Layer 17 of a small transformer language model trained on English Wikipedia (25 layers, counted from 0, width 128).
A neuron's activation on a vector x is SiLU(gate . x + bias) times (in . x + bias), where the dot is the dot product.

Input weights of the MLP neurons that the questions are about. A number n stands for n times 0.0059.
n18 gate (bias -0.229): -11 -4 22 -27 -63 -23 34 -33 20 -2 6 13 15 -12 -20 69 4 -34 1 -29 24 3 -38 -17 -14 33 -32 36 5 12 -10 -12 26 -17 52 -35 -34 -42 33 34 -25 53 -36 3 11 -13 18 -20 5 -28 45 10 24 44 62 -21 4 29 -1 33 21 12 23 18 25 18 -8 48 15 20 33 -34 45 75 -38 -56 -29 -1 -7 2 -41 -13 -3 -1 15 -2 5 -4 60 -48 56 -56 -13 -17 16 54 18 -8 -12 60 15 -12 35 -22 -3 10 -11 -2 -11 21 -71 -15 11 -23 -22 -9 2 -1 16 -28 19 0 -5 -18 -3 55 31 15
n67 gate (bias -0.105): -5 25 2 36 -58 42 -3 -38 -6 -24 -3 21 9 -30 36 -2 1 16 7 -14 -26 34 11 2 -16 61 35 -18 33 51 -48 20 37 9 55 -8 -21 9 19 1 -24 -29 -5 -13 18 -22 -24 -19 3 19 39 -8 22 -14 9 -11 22 26 7 -22 -32 -69 -5 20 22 3 -8 -9 -17 33 -10 -30 -35 37 -16 3 4 41 9 -40 6 48 29 -33 3 47 -2 15 9 27 -20 21 -18 -12 -29 51 38 18 10 67 -6 -84 -45 -48 3 -29 -14 26 44 11 -49 17 13 -7 -28 -5 -25 -29 -31 9 -3 -41 -3 8 -17 30 12 5
n73 gate (bias -0.210): 6 6 43 -30 -24 56 -7 -26 -39 5 -11 41 10 -64 -18 20 -11 -10 -27 -23 29 -13 12 7 -5 -22 -27 9 -45 -17 -14 23 2 -32 18 -6 -12 7 20 -13 -10 -4 6 -24 -43 -18 13 -52 13 0 4 14 -35 23 24 -31 9 21 -29 -1 -11 -77 -23 21 29 -20 -22 -9 7 33 7 -57 43 12 17 -23 -24 -4 9 -15 -14 17 -21 9 25 11 -38 -1 13 -4 4 3 -3 -27 -24 -13 49 -3 -6 -7 22 30 -17 10 -22 -12 4 50 11 -28 -3 18 -22 22 2 15 22 -21 13 -6 -48 5 0 -22 -1 26 4 28
n165 gate (bias 0.112): 2 -16 -9 -2 5 54 4 -12 1 -4 13 4 -16 -21 13 2 -63 13 6 1 -21 9 5 -1 -52 10 14 1 42 -6 -7 43 4 20 -3 -23 -2 8 -32 -18 33 -22 37 -47 -8 -35 -9 -9 12 5 -28 -58 -32 -16 1 -7 -1 -30 -3 -16 0 -45 -34 -9 -33 43 -1 13 -49 -3 -6 -46 -6 -35 20 16 13 16 0 -19 3 7 -49 8 27 19 15 15 20 37 -16 42 -35 46 43 2 -8 -5 -21 12 -27 -11 -9 -7 42 -7 -15 -11 0 -42 -14 2 19 19 1 -6 19 -46 -2 15 -34 -1 -8 -2 17 22 -3 -23
n166 gate (bias -0.180): 1 2 27 19 -61 0 5 14 -20 -3 -30 26 90 -4 -4 4 16 -40 36 -28 -7 11 2 -33 -14 -8 -31 42 19 46 -6 -25 -71 5 30 -12 14 -3 13 14 51 19 -8 6 -16 -17 38 17 11 -3 65 -23 27 40 35 23 18 17 -16 -16 26 15 -11 39 1 -40 -38 5 1 18 27 7 25 -38 -27 -38 16 2 28 40 14 -3 -35 -37 -9 -11 -14 31 5 -39 -35 19 -24 13 34 -15 -24 8 3 -30 18 -40 24 10 -6 -12 12 -54 18 7 -16 2 52 10 38 29 2 6 -33 11 -3 44 19 -12 -62 4 27 -20
n177 gate (bias -0.059): -7 -19 54 4 -15 1 -6 -23 -12 17 28 -15 -11 39 -12 18 10 1 15 -38 4 14 -2 30 -6 -15 6 -18 21 60 -3 -2 -32 -29 40 -26 -10 15 -40 7 -37 -1 18 8 23 1 -11 -22 31 51 43 -19 -24 22 55 -23 26 9 15 -13 -61 -7 -52 -5 19 26 6 20 12 5 41 -21 -30 19 17 -22 -7 -1 5 1 -6 -13 25 -25 10 29 11 5 8 -31 2 42 -41 -40 -32 7 -45 24 14 17 -14 -44 -34 3 10 -43 12 58 47 31 -37 28 -10 10 2 2 15 26 -40 -63 -47 16 -1 14 -45 39 -56 -11
n182 gate (bias -0.058): -53 -6 -14 -29 -30 -14 2 1 -23 -8 -69 -9 28 -11 -15 24 -17 39 24 -26 -8 1 29 22 -25 22 14 -31 -17 -15 -39 -23 -60 -30 2 -30 -20 20 -13 10 21 4 14 -19 3 -10 35 -7 56 -24 43 -19 1 33 -24 8 43 14 7 -13 -7 21 -9 35 -31 5 -12 21 5 -14 42 7 -10 32 -2 17 -6 61 -15 14 -14 2 -8 -15 36 14 -4 -8 18 20 10 -8 -8 40 35 6 -20 38 19 18 -20 2 28 -15 -1 -7 33 7 -2 -3 -42 -33 20 37 39 -11 27 8 16 21 -38 -22 6 33 47 27 20 49
n220 gate (bias -0.058): -61 -11 58 -31 -6 9 24 -15 31 29 3 35 36 -20 27 2 -30 33 -10 -12 -22 -26 1 -33 -26 17 14 8 17 14 27 -6 -27 24 -12 -24 -14 -12 16 1 29 3 -11 -10 14 -25 -24 -93 -7 -37 52 1 50 -64 -4 4 -10 -21 -25 -12 30 -10 7 28 22 -1 4 14 23 -4 45 -20 5 6 48 5 37 2 24 -13 11 16 8 16 -5 8 -16 -13 1 5 -8 -17 9 45 3 18 -6 49 3 -25 30 5 -1 -10 -7 -11 -15 -14 17 -20 -49 -18 37 -4 -5 29 -25 2 -19 -81 -10 -21 8 -12 -46 17 7 -1
n271 gate (bias -0.034): 30 -19 -5 -42 -21 -11 3 14 -14 47 3 -22 21 25 -14 7 -7 14 -35 3 13 -27 -5 -55 -8 5 25 -1 42 -47 25 22 23 0 25 -18 -34 -43 15 31 0 -14 46 -32 -17 7 -8 2 12 -28 -20 25 -16 -40 -8 -3 -35 -1 -27 5 49 1 -5 13 -46 35 40 -11 20 47 -35 -21 29 -23 20 -12 -8 29 -29 -15 -31 -31 -3 26 -28 -17 -11 24 -28 -18 9 -44 -6 -7 27 -13 -9 -2 -34 15 -11 -12 11 -7 28 12 -48 -2 -7 -21 -5 5 -49 -8 8 -5 11 -6 34 -32 -32 -12 -16 9 19 -4 27 -16
n18 in (bias 0.054): 38 51 5 -13 31 -33 13 38 -46 38 -57 2 17 66 14 -61 31 -12 5 -13 -17 -15 13 2 -25 -75 -17 -31 47 -23 -10 -23 -13 73 9 44 -2 -24 -32 -56 -12 -24 36 -8 -31 -23 -8 56 -3 88 -48 -18 31 -12 -55 -29 -3 -10 17 -43 -26 -3 44 -8 18 -15 -94 21 -9 -74 18 -6 -27 1 92 43 -14 16 70 -12 -21 -11 -57 33 37 -25 -20 8 -20 -63 18 -19 27 60 23 17 -38 29 80 -37 46 -42 -3 39 -19 -2 42 -44 28 -2 46 8 -8 -42 12 8 2 -11 11 -22 -46 39 -15 -47 -10 16 10 -26
n67 in (bias 0.104): -46 -50 -7 -23 -27 2 -14 -5 78 13 17 -13 -23 -49 29 36 41 25 -19 -36 7 -78 0 -16 31 -18 -9 21 -29 2 -28 -28 -67 -33 15 -75 -10 58 -1 -3 26 19 -17 39 -25 23 53 -18 -20 3 -53 33 14 52 -21 45 18 -28 -31 13 10 -35 32 -9 16 43 -15 -63 13 51 52 -6 14 -11 -5 74 6 -5 2 16 -25 -63 -48 4 36 -33 -38 26 -34 -8 -12 -27 31 27 30 -21 -29 -16 -23 -23 -30 4 22 11 10 -13 -10 7 0 26 -25 2 -72 82 35 -35 51 -14 -71 -32 4 11 7 10 -67 18 -23 27
n73 in (bias -0.057): -5 -22 3 -49 -7 -1 15 -5 4 40 -9 -32 -6 -78 -17 -4 -9 -11 -47 -20 21 -5 2 26 -10 -22 0 -28 -6 19 -13 3 6 -32 23 -9 -30 -7 30 14 -3 -8 -19 18 -16 -19 22 -31 -5 -11 38 -24 -31 -40 -7 -4 -57 40 -15 -24 -80 -23 76 4 3 3 -49 36 -11 -33 -22 -60 -3 -15 55 -6 -8 -47 -46 -38 20 -26 4 15 27 13 12 -72 -3 -3 45 -21 26 -12 14 -37 -40 -16 -7 1 25 -5 18 -5 -48 23 -56 -5 34 -27 35 22 15 31 -16 20 -25 -22 -14 -24 -6 -2 48 -5 45 -6 2 -11
n165 in (bias 0.166): 25 -28 8 -8 42 22 -1 -10 17 -4 7 2 24 -34 22 -7 -54 -32 16 -20 30 -20 21 -11 1 -44 -45 -44 45 -26 -13 12 18 8 3 4 -7 14 -15 7 -4 5 12 9 -20 0 -15 -19 2 -20 -17 12 -12 -34 20 -4 5 -22 19 41 -45 -13 29 -11 -19 29 3 -12 -31 -4 -27 -3 48 14 35 -2 59 -10 -44 -57 -18 -75 -31 17 21 2 -52 -23 24 56 -39 24 10 23 7 -15 26 -15 75 51 18 -2 5 -36 27 -13 -18 35 1 -8 21 -10 -21 -2 -21 -10 -9 16 36 17 -32 -15 9 -66 -9 30 -38 12
n166 in (bias -0.030): -62 -47 2 22 2 -5 0 22 28 5 -31 2 -9 -39 11 16 25 18 38 -13 -12 18 28 75 -23 -7 -15 46 28 10 -7 33 -63 30 16 4 9 -8 12 6 -11 -34 29 26 15 18 21 62 -31 -17 14 -11 -19 11 -58 25 25 12 15 35 -21 -7 11 21 3 2 -2 -19 -32 -21 -36 5 -17 -1 54 -24 18 18 4 -2 -9 11 43 -43 -10 25 10 72 -12 -3 16 25 -4 40 18 -4 -50 26 19 -2 -29 -71 7 1 -26 -7 22 -28 19 -17 -49 26 -69 -1 49 -30 40 1 -11 1 -36 -21 -46 -63 -29 11 29 -23
n177 in (bias 0.035): 3 11 32 1 -20 -25 -16 -6 37 17 34 32 -37 34 40 -41 4 -7 -1 -56 1 -5 8 -4 -56 -12 -64 31 26 41 -54 74 4 2 3 -6 50 54 -37 22 -33 21 -19 10 -21 -17 -10 -9 9 -6 -9 24 15 42 -10 -13 -8 -47 45 -8 -19 -30 18 -23 49 5 -40 -19 -24 29 -46 -22 14 25 56 -26 15 15 -36 -20 -8 30 64 26 2 14 -40 33 13 -18 -50 -13 -4 27 -37 42 28 -12 43 -6 13 -12 1 11 -39 -1 -62 9 -6 47 -75 5 -15 52 -3 -19 56 16 -60 12 -5 -2 -24 -24 -89 -6 -4 -23
n182 in (bias -0.018): -14 -25 28 75 -11 7 36 11 22 -13 -51 27 23 -13 27 -14 -2 -28 26 -30 -9 7 -36 30 16 -16 -9 8 39 -42 -25 -18 2 -40 -14 -1 -29 15 -47 -23 -46 -34 10 10 9 -37 38 -3 25 37 23 -20 2 -5 -9 27 56 4 2 17 -35 -46 17 58 -28 -8 15 -34 8 -16 13 9 25 -14 43 20 17 34 20 2 -31 12 30 -45 -4 1 37 15 -72 37 -2 23 -15 54 15 13 -43 21 -15 -14 -3 20 56 15 -25 -37 -7 28 1 56 -18 -21 -3 -23 1 -37 -42 21 14 -10 -21 -31 8 9 -23 -33 2 -20
n220 in (bias 0.056): 22 -16 -18 3 -12 12 9 4 34 -30 -11 20 -46 -26 -47 13 26 17 22 27 -4 -10 33 -44 -52 5 -6 39 -10 15 -12 -9 3 -23 60 15 33 -22 74 -11 5 17 -6 -4 -2 -24 -20 10 32 17 -57 -53 25 35 -5 -71 6 26 25 -17 58 25 -50 5 19 63 9 48 31 -40 -29 -32 -14 -69 -15 -34 -47 77 5 -41 20 -17 -13 -19 -45 -37 -18 -14 -15 -6 3 32 -27 -30 48 -21 18 -37 43 -35 -24 18 -20 -26 5 28 14 59 32 1 -41 35 -73 11 -22 15 -38 29 41 35 -18 15 4 -5 4 16 -17 23
n271 in (bias -0.064): 51 -8 -30 -8 -31 21 -13 28 7 -22 33 11 -48 -21 22 8 -30 -2 -1 13 -3 41 13 -50 18 34 10 -37 -8 -19 -14 -19 -9 -15 -17 -5 17 -31 13 4 14 31 -32 0 -64 -3 30 -11 -1 37 -19 12 7 1 8 -19 -3 26 -33 38 -14 23 21 19 -13 -26 17 -44 -6 8 -26 7 -11 -12 16 -14 26 -29 14 -31 -2 -38 26 71 -7 6 10 3 -12 1 6 11 16 -7 3 -1 -19 4 6 17 -10 -11 7 -10 19 33 -5 -31 -14 16 -23 6 -41 13 -27 26 -17 -37 22 -4 26 -19 -31 37 -6 -15 32 -23

Each question shows a token from some text and the vector x that enters the MLP there. A number n stands for n times 0.15.

"uring": -4 -2 1 -6 8 -4 2 -5 5 0 -16 -1 7 6 -23 -18 11 8 8 19 -3 0 -3 8 11 11 2 -4 7 19 -8 7 -2 -9 1 -10 -12 1 9 -12 4 1 0 7 -6 3 -8 15 2 6 8 14 -11 6 -5 2 6 -6 7 3 -27 7 -17 -59 0 -8 14 1 -5 -14 -17 -2 10 -3 -9 -12 -4 6 -19 -6 13 3 0 0 5 -27 1 -4 0 2 -3 0 11 -16 0 -28 -5 -25 3 -13 -5 -16 -13 -4 13 16 -13 -9 6 -3 5 4 8 2 -13 9 7 -5 16 2 -1 2 -7 2 -7 -24 -12 -12
Which neuron lights up most? n67

"P": 0 -2 -6 4 -3 -8 1 -10 5 -1 -2 -2 11 1 -2 -3 7 -5 -17 15 3 1 7 3 -1 6 13 9 14 5 -2 -9 0 -6 -10 7 0 2 3 10 -20 -12 -16 12 -8 -1 -15 9 -6 -7 -3 8 0 -5 -3 11 -4 1 11 6 10 23 0 4 3 10 -2 0 -5 8 11 7 -13 20 -9 3 13 5 -4 8 1 6 12 -19 -10 3 1 0 16 7 1 3 14 13 -5 -33 16 -3 3 -11 -16 -9 -12 3 -1 2 0 4 -14 5 -1 2 -8 -11 -4 -9 10 -11 -9 -14 13 -14 6 -10 15 -25 19 0
Which neuron lights up most? n18

"D": 12 7 -13 1 17 -10 2 -6 -1 -10 10 1 -9 9 0 -10 3 -7 -11 10 7 10 1 0 12 10 2 -5 -8 6 -9 -7 -9 -15 -13 13 17 -6 -20 -6 11 3 -1 -4 10 16 -2 14 -13 -1 -1 10 3 12 -15 7 -2 1 3 -8 2 3 3 6 2 3 -1 10 7 -8 3 8 -5 13 4 -7 -5 -8 -15 -7 10 2 8 -9 -1 -5 4 6 1 0 -5 7 -4 5 -2 -36 -13 -10 4 -14 -5 -5 -10 14 -15 22 3 -9 -5 15 5 7 3 -7 2 -6 12 -5 -12 -7 13 3 17 -5 -1 -15 15 -17
The two highest activations, in order: n165, n182

"'": -2 16 -21 5 15 -9 1 -18 6 -9 -3 2 -11 6 10 9 -3 -3 -3 11 -4 -3 2 1 -9 2 -4 -11 -12 -17 12 3 -4 -14 -6 15 12 -16 7 0 0 -12 9 8 0 23 -3 21 -5 -14 14 15 10 10 8 7 -1 19 -5 -4 -7 -1 7 1 -2 -9 12 3 9 2 -9 13 8 2 4 -8 1 -3 5 3 19 2 6 -3 19 -3 -2 -3 4 5 3 -3 8 -10 -13 -38 15 -7 -1 17 -6 -8 -9 -21 -3 -1 16 -2 -12 -8 9 6 5 -10 8 -7 14 -11 17 -1 -2 1 -9 5 0 -5 -2 0
The most active neuron and its activation: n182, at about 1.6

" W": 7 -11 -14 5 6 8 2 5 -1 4 8 0 -12 13 3 -9 4 5 -6 6 2 -3 6 13 -2 1 4 9 -4 4 7 7 -3 -4 -16 2 8 -1 -2 0 -4 2 -15 -14 3 0 4 34 5 1 -14 3 6 -4 8 8 -10 2 -3 -14 -7 9 -1 -5 -3 -4 -5 -2 -12 -9 -8 13 0 2 0 -11 -5 3 6 13 -8 0 1 -1 -9 -1 3 -7 -2 0 1 3 -6 -14 5 -36 -5 -11 5 -11 4 2 -6 10 8 -12 -1 -6 -6 20 -4 11 -6 3 10 -10 10 -5 0 -9 8 15 -3 -4 -2 -25 19 -1
The most active neuron and its activation: n165, at about 1.3

"er": 10 4 -9 -4 14 -10 -16 7 5 7 -6 3 5 12 -9 -7 0 -1 15 16 10 7 9 -2 -22 -6 -4 14 -13 10 4 0 -3 -7 13 5 -6 -4 9 3 12 5 -17 -3 -16 -10 5 5 -4 -5 -2 -1 14 -6 -4 -5 -5 -7 12 8 -9 -1 -1 -44 -8 -3 3 -6 8 -1 -12 -2 -7 -4 8 0 8 1 -19 0 -16 -8 -6 3 -1 -29 -3 -1 -7 -13 19 -7 8 1 13 -20 11 -28 -5 -2 -13 6 -8 -14 12 13 4 -1 -6 1 3 5 -14 7 -15 -2 -11 -5 8 1 2 4 -2 -10 7 3 3 -22
Which neuron lights up most? n271

"aff": 14 9 7 4 -1 6 -8 -12 1 16 -4 2 3 -2 15 -14 3 -11 -1 -10 -1 -1 2 12 11 -20 -9 7 -2 -2 1 16 -1 1 -32 7 -10 5 -6 -9 7 -8 -19 -8 -7 14 -22 -10 -8 8 -10 -5 5 -4 5 10 3 -9 2 9 0 -15 -11 4 -11 -13 -2 7 4 4 -12 2 -11 -5 -1 2 2 -5 3 -2 -2 6 2 5 3 -5 5 1 -1 -14 -9 -15 13 -5 -11 -28 -15 -15 -2 7 -7 17 12 9 16 13 5 1 11 6 4 23 -18 2 -8 -3 16 -3 6 9 -2 -5 -3 -8 -3 -2 -5 0
Which neuron lights up most? n220

" be": 26 1 -5 12 13 2 -1 13 -11 2 -3 2 15 -12 3 -19 -5 3 -19 -5 4 0 8 31 10 5 -6 7 2 -11 24 -6 11 -3 -2 -2 -14 3 -9 -4 -1 -21 -16 -20 -27 11 6 5 2 -7 3 15 -5 -8 -7 -2 2 12 -3 10 -11 3 2 -92 -14 -9 12 -8 17 -29 3 -9 5 3 -6 -3 -2 1 6 3 -1 -17 23 3 11 -2 -4 -10 -5 13 -9 -9 -6 -2 -3 0 0 -7 2 0 -5 7 -6 6 -9 -6 8 12 22 13 -7 -8 -12 -2 15 -16 42 -7 -3 -6 -3 7 -8 -11 -23 14 -4 12
Which neuron lights up most? n177

" f": 5 -27 -5 13 -1 -8 -6 1 -2 13 -11 -2 2 1 21 -4 3 0 -1 7 -5 8 2 22 -1 2 5 -1 -1 -8 1 0 -15 -3 -6 -6 6 -1 -1 -9 2 -17 -16 -9 -2 5 -6 10 3 -5 11 -10 4 1 -2 8 0 -7 28 5 -1 0 2 -8 -8 11 -7 5 -3 -6 -4 19 -15 -1 -2 -3 8 1 9 -4 0 -4 -4 7 -3 0 5 -2 4 1 -5 1 -4 -1 14 -27 -9 -1 6 -14 -12 -9 11 25 0 13 -2 -1 -17 10 23 2 -1 -1 0 -3 2 1 3 5 12 -10 7 5 13 -32 -6 9
The most active neuron and its activation: n182, at about 4.5

"55": 9 18 -10 6 -1 -4 -19 -2 10 -3 -17 6 -6 -15 -13 -8 10 3 2 3 -2 2 11 8 -4 3 0 5 -4 -2 8 4 8 -2 14 -11 4 -4 0 2 5 0 0 15 -3 29 -10 10 5 11 -18 -8 2 -4 -11 -13 -14 16 2 -6 10 20 0 6 15 1 4 0 -19 12 -5 0 -2 -4 -13 -11 -8 8 2 5 2 -5 14 1 7 -26 0 0 -1 -3 15 10 -2 -9 -10 -7 -3 -4 2 4 -12 18 1 7 2 18 5 -11 1 1 13 4 0 8 5 4 23 -9 27 6 1 -2 -12 9 2 -5 12 9
Which neuron lights up most? n271

"an": 27 6 -14 -13 -1 -8 13 0 14 -1 -5 -19 -7 8 21 6 7 3 -4 -5 0 -4 2 15 0 8 -4 1 10 17 5 -20 15 -1 -18 7 2 11 -30 -1 -14 18 -10 4 -13 11 9 6 -1 2 21 13 11 -2 4 -6 8 -17 3 11 13 6 16 -8 -13 -9 5 5 -10 -9 17 7 -1 14 3 3 3 -8 -13 -20 10 12 6 -10 -4 -2 -7 -5 -21 5 4 -9 -5 -2 -6 -25 33 -13 0 3 -10 12 5 -2 -3 -11 -1 -1 -7 -3 2 0 18 -11 -12 -17 -6 22 -16 13 -3 5 -2 -9 -9 3 2 17
Which neuron lights up most? n220

"ren": 3 12 -14 -6 32 4 -14 8 -4 -10 -16 9 -18 2 16 -14 8 -3 18 13 3 -1 6 -4 13 -9 -9 7 12 -9 -11 5 0 9 1 -1 -2 -10 10 -5 21 3 -11 -12 -3 9 3 11 17 0 -4 2 6 -4 -3 -5 -27 -8 10 2 2 8 -3 -26 -4 -9 -6 2 -5 -14 0 3 -8 -9 2 -4 5 -10 -4 -12 -15 -1 9 6 -5 -30 4 2 -2 -6 2 6 -7 11 -1 -29 -6 -21 3 8 15 -12 -6 4 3 -9 -4 14 15 -4 7 -6 -6 13 -9 -4 -10 2 7 2 9 2 -5 -12 -10 4 5 -17
Which neuron lights up most? n165

" Mar": 11 -8 2 -5 26 -14 0 8 -3 16 4 -7 4 2 19 3 0 -15 9 7 6 -4 -13 1 11 -9 2 0 -15 5 13 -2 -3 -9 -5 -12 16 0 -34 -7 1 -2 -18 -3 -2 1 -3 -2 -12 -2 -11 20 11 -5 -27 -4 9 -7 -2 -4 22 7 -12 -7 -4 -4 -8 -5 -14 0 2 20 8 6 -12 15 13 -13 5 -2 -8 10 -5 3 1 -3 20 0 8 -2 6 11 -1 12 -1 -24 8 -11 -9 -6 7 1 4 0 -9 0 6 11 2 -11 11 7 -8 -16 3 -14 -2 0 0 0 0 7 23 2 7 -26 -4 -33
The three highest activations, in order: n220, n166, n271

"on": 4 21 1 10 13 -8 5 9 -19 3 0 4 -5 6 12 -11 -2 10 7 4 9 -1 -6 8 1 -8 -3 -3 -2 -7 11 -13 14 7 -8 16 -1 -5 -17 -4 -10 3 10 25 -10 -13 -1 21 -3 -10 1 15 1 3 -4 -2 -7 -2 -1 0 10 0 18 -11 10 -11 -20 -9 -13 -11 -4 11 20 8 -6 5 -18 -8 -32 -12 -3 8 0 -9 18 -2 8 11 -2 10 2 -8 -6 -3 17 -20 3 -22 11 8 -18 -1 -3 -2 -6 9 -9 -3 5 14 5 -3 20 -1 -4 -3 -1 -9 0 -20 -1 16 10 -3 -7 -8 -4 -10
The most active neuron and its activation: n271, at about 0.65

" when": -1 3 -3 1 12 7 -20 -4 -7 -16 4 -14 -19 18 -7 -7 13 7 -23 21 -4 -7 -4 -13 11 5 0 3 -9 9 -14 -11 -3 5 6 9 3 -2 -8 -3 7 2 -10 20 -17 7 -7 2 -4 -10 -5 20 -9 -20 2 -3 -15 14 6 -3 1 -2 2 -81 -9 16 6 1 -5 6 -5 -4 -7 12 -11 17 10 -1 18 -9 8 -7 16 -15 -13 19 -6 7 -2 3 3 0 2 15 -7 12 -2 5 11 -1 -6 11 1 -3 -9 -7 3 -6 15 11 -8 15 -28 -9 -17 -12 25 10 34 6 10 27 2 -12 9 5 -16 -15
Which neuron lights up most? n73

" and": 11 -12 -12 -10 -11 0 0 9 3 -22 9 -10 -7 -14 2 1 -14 21 1 18 -7 2 -8 0 -1 0 14 2 -6 -2 -7 -6 6 6 -18 -3 3 10 -1 10 1 -15 -13 -7 3 1 -10 15 1 5 -1 -1 -11 12 1 -1 -6 19 -2 6 -13 8 12 -78 -9 6 6 -6 1 -7 0 -4 8 -14 3 10 -9 26 6 1 20 7 -9 -1 14 -15 -7 -5 12 7 12 -7 6 1 4 -9 -4 -15 -4 -12 -5 -6 -4 -12 3 4 1 -9 11 -10 18 -1 -14 -5 -11 -2 3 -4 -5 25 -10 -11 6 -7 -11 -14 -16 20
Which neuron lights up most? n165

" The": -5 2 -20 6 18 -22 -14 2 -11 1 -5 -16 -14 18 13 -14 -10 1 6 14 -4 -3 19 12 3 10 -6 -5 -4 -2 8 -2 -10 -8 -1 3 14 -4 -8 7 -14 26 10 -9 -2 5 3 8 30 24 11 13 9 9 17 7 8 14 -3 -8 25 18 3 -71 -2 -4 -4 8 -20 0 1 14 -1 -2 -16 -8 9 -3 -7 0 -3 -2 -6 8 -7 7 -15 2 6 -5 -15 16 5 -20 1 -25 1 -1 17 -18 6 -15 -18 1 6 8 6 5 -5 4 10 3 -10 14 9 3 1 -2 19 -3 0 18 -12 -9 1 -23 -9 -4
The three highest activations, in order: n182, n177, n166

" ": 10 -10 0 8 4 -6 -42 6 3 4 -3 -15 -7 3 3 -6 -6 -2 6 -9 -12 1 28 6 -2 -4 -8 -7 -15 -1 -3 -4 4 0 2 -12 -4 4 -11 2 5 -9 1 14 6 -4 2 6 10 2 -18 7 -5 -3 10 -2 2 -1 2 -8 4 -1 2 -5 11 1 0 -7 1 -2 -1 0 12 25 1 2 -7 -5 -10 7 8 1 6 7 2 -3 -1 -1 12 0 -11 2 -1 1 -4 -14 5 -8 -3 1 -11 -11 -2 7 -5 1 14 1 1 11 -2 5 -11 -4 9 -3 -11 1 2 3 -10 -7 3 8 10 -14 -1 -6
The most active neuron and its activation: n177, at about 3.7

" Pro": -7 -1 1 -2 13 5 -17 -12 0 2 -10 -19 -2 6 25 3 -1 4 -2 16 9 -13 -21 9 33 5 7 4 11 4 10 -22 2 0 -4 3 -4 6 2 8 -23 13 -12 9 -3 0 7 -5 8 4 -5 31 1 -1 -18 -12 -1 -4 0 13 11 15 -4 -1 1 -2 -5 7 -27 -8 -3 4 -3 7 -2 15 4 5 4 5 2 14 6 0 -26 4 9 -13 7 17 -3 -15 -1 0 -7 -18 4 -4 -5 -10 -10 -21 -7 0 15 10 7 8 11 9 -1 2 -18 5 11 10 -16 -6 9 -7 3 -20 -2 -6 -8 -31 -3 -4
Which neuron lights up most? n177

" that": -4 -16 -5 7 16 -4 -8 11 -5 5 5 12 10 4 7 -9 3 -6 -14 21 -5 11 8 13 -12 -16 2 22 -1 12 -2 -12 -9 0 10 8 -8 -5 -1 8 2 -24 -10 -9 1 -6 -3 2 6 -1 -6 10 5 -2 0 -7 6 19 -6 2 -11 0 10 -95 9 -6 10 -5 -15 6 -6 -6 -16 -4 -1 2 5 11 7 0 -5 3 8 -9 -5 -8 1 12 4 8 -3 -13 0 2 14 7 -6 -15 -13 3 -4 -9 1 -8 5 0 1 -21 7 -2 11 8 -18 5 0 -17 2 0 33 8 -9 20 -16 -8 -16 6 2 -8
Which neuron lights up most? n165

" it": 7 -12 -14 9 13 -9 2 5 -2 -25 11 8 -2 4 6 -12 -1 15 -6 0 -4 2 14 17 -2 -3 -12 6 -9 1 17 -12 1 -15 14 7 -8 -18 2 7 -6 -18 -10 3 -4 -4 1 14 17 22 -11 -6 8 8 9 -15 1 1 7 6 2 -14 -8 -53 24 -7 -3 1 3 16 7 9 -6 -7 -4 -10 -2 0 0 5 -8 4 14 2 0 -25 19 -1 -1 10 -2 7 7 -14 21 -16 -5 2 -2 20 -6 0 9 10 2 5 13 4 -7 0 1 -9 -3 -8 2 -18 6 11 7 -4 3 0 -19 3 -22 7 7 3
Which neuron lights up most? n73

"r": -1 6 -4 -4 16 -2 10 17 10 4 -1 8 13 -7 4 -21 6 20 -3 19 -5 3 -9 8 8 -6 -4 -1 7 -5 12 -8 11 5 -13 3 -1 7 2 -4 3 -1 3 -19 6 20 5 23 5 -5 6 13 1 7 -2 5 3 6 4 11 -13 -6 24 8 13 -6 16 10 3 0 4 8 6 -8 0 15 -3 3 -17 0 -4 -16 8 -5 -6 3 1 5 -17 -8 -1 -4 3 -4 5 -15 7 -13 0 -10 -1 5 -5 0 4 5 10 8 -16 -5 -3 0 3 2 5 -1 -2 15 3 -6 3 9 12 -18 -6 -21 2 -9
The most active neuron and its activation: n220, at about 0.46

" R": 13 -16 -11 -3 19 -12 0 2 0 -4 1 -1 -5 -1 20 -26 -1 5 -10 13 11 7 -2 6 23 5 -6 7 -5 -1 10 -19 -4 4 3 -2 10 -1 2 -5 -7 -8 -15 5 14 -3 9 1 -5 -4 -3 5 7 -7 -5 -3 -12 12 -1 -11 -18 1 -2 -8 4 -4 -4 -8 -5 14 -2 17 -9 18 -10 -21 -3 5 -13 6 -6 -2 12 16 1 14 2 -2 -9 7 -6 7 -7 -9 -7 -39 2 0 0 -13 0 7 -11 16 -16 -1 21 18 0 15 11 -13 2 -3 -10 -3 -3 -17 5 2 5 1 -9 1 1 -15 -3 -1
Which neuron lights up most? n177

" H": -2 -6 -15 -4 10 13 -3 -5 0 -8 -5 6 -3 20 27 -7 1 -6 1 8 -5 -6 24 3 18 4 22 -5 8 3 -1 -6 2 13 -8 10 0 7 -6 12 -5 -1 -6 5 15 11 9 4 7 7 4 13 -2 6 10 2 -17 5 5 -11 -7 9 8 -7 -2 19 1 -6 -11 -2 -4 9 2 -12 4 3 -15 -14 4 9 -7 -6 -1 -5 -12 12 8 -5 -5 -8 0 3 -1 12 1 -31 9 0 -15 -3 -11 5 3 34 7 -11 -2 -8 -4 11 7 -8 -7 3 0 0 -1 -17 -6 -2 6 5 -13 7 -1 -20 -16 -4
The two highest activations, in order: n177, n165

" l": -25 -16 -11 9 -6 -15 5 11 8 11 10 -5 -2 -1 17 -24 -4 -1 -7 11 11 9 5 12 21 -13 7 -5 -8 -1 12 -7 7 -7 -15 7 -3 1 7 -20 8 -21 -13 6 -3 5 5 5 -1 -18 16 9 -7 -5 -9 8 4 4 -1 -4 -11 -4 4 -4 -18 -3 -8 -6 -6 9 3 5 -8 4 3 5 -9 0 7 0 -1 -5 15 -10 14 8 -10 -6 -23 13 -2 -6 -5 6 15 -8 6 -6 7 1 0 4 3 1 6 20 20 -4 -27 -2 12 2 6 6 0 4 3 2 -15 12 -3 13 8 -17 -12 -9 1 8
The most active neuron and its activation: n220, at about 2.1

"ates": -15 -19 -5 11 15 2 -6 -11 -5 4 1 13 8 -9 -27 -1 8 -6 -8 8 -9 -1 10 -7 12 -3 6 -9 -14 15 6 7 12 -10 -4 21 -1 6 -6 -7 3 3 0 -12 -28 9 3 14 -9 -7 10 24 -8 3 -3 5 -7 23 -4 15 -9 -12 7 -62 -1 -2 10 -10 -3 -3 -17 -13 -4 -3 3 -10 -5 -9 15 -10 24 -19 -6 2 10 -20 3 2 -18 17 -6 -12 9 -12 14 -16 17 -7 1 2 2 -5 -9 13 1 0 16 -13 14 1 8 3 -6 9 8 -13 9 -26 -7 11 -4 25 -13 -5 -12 -4 -7 -12
Which neuron lights up most? n73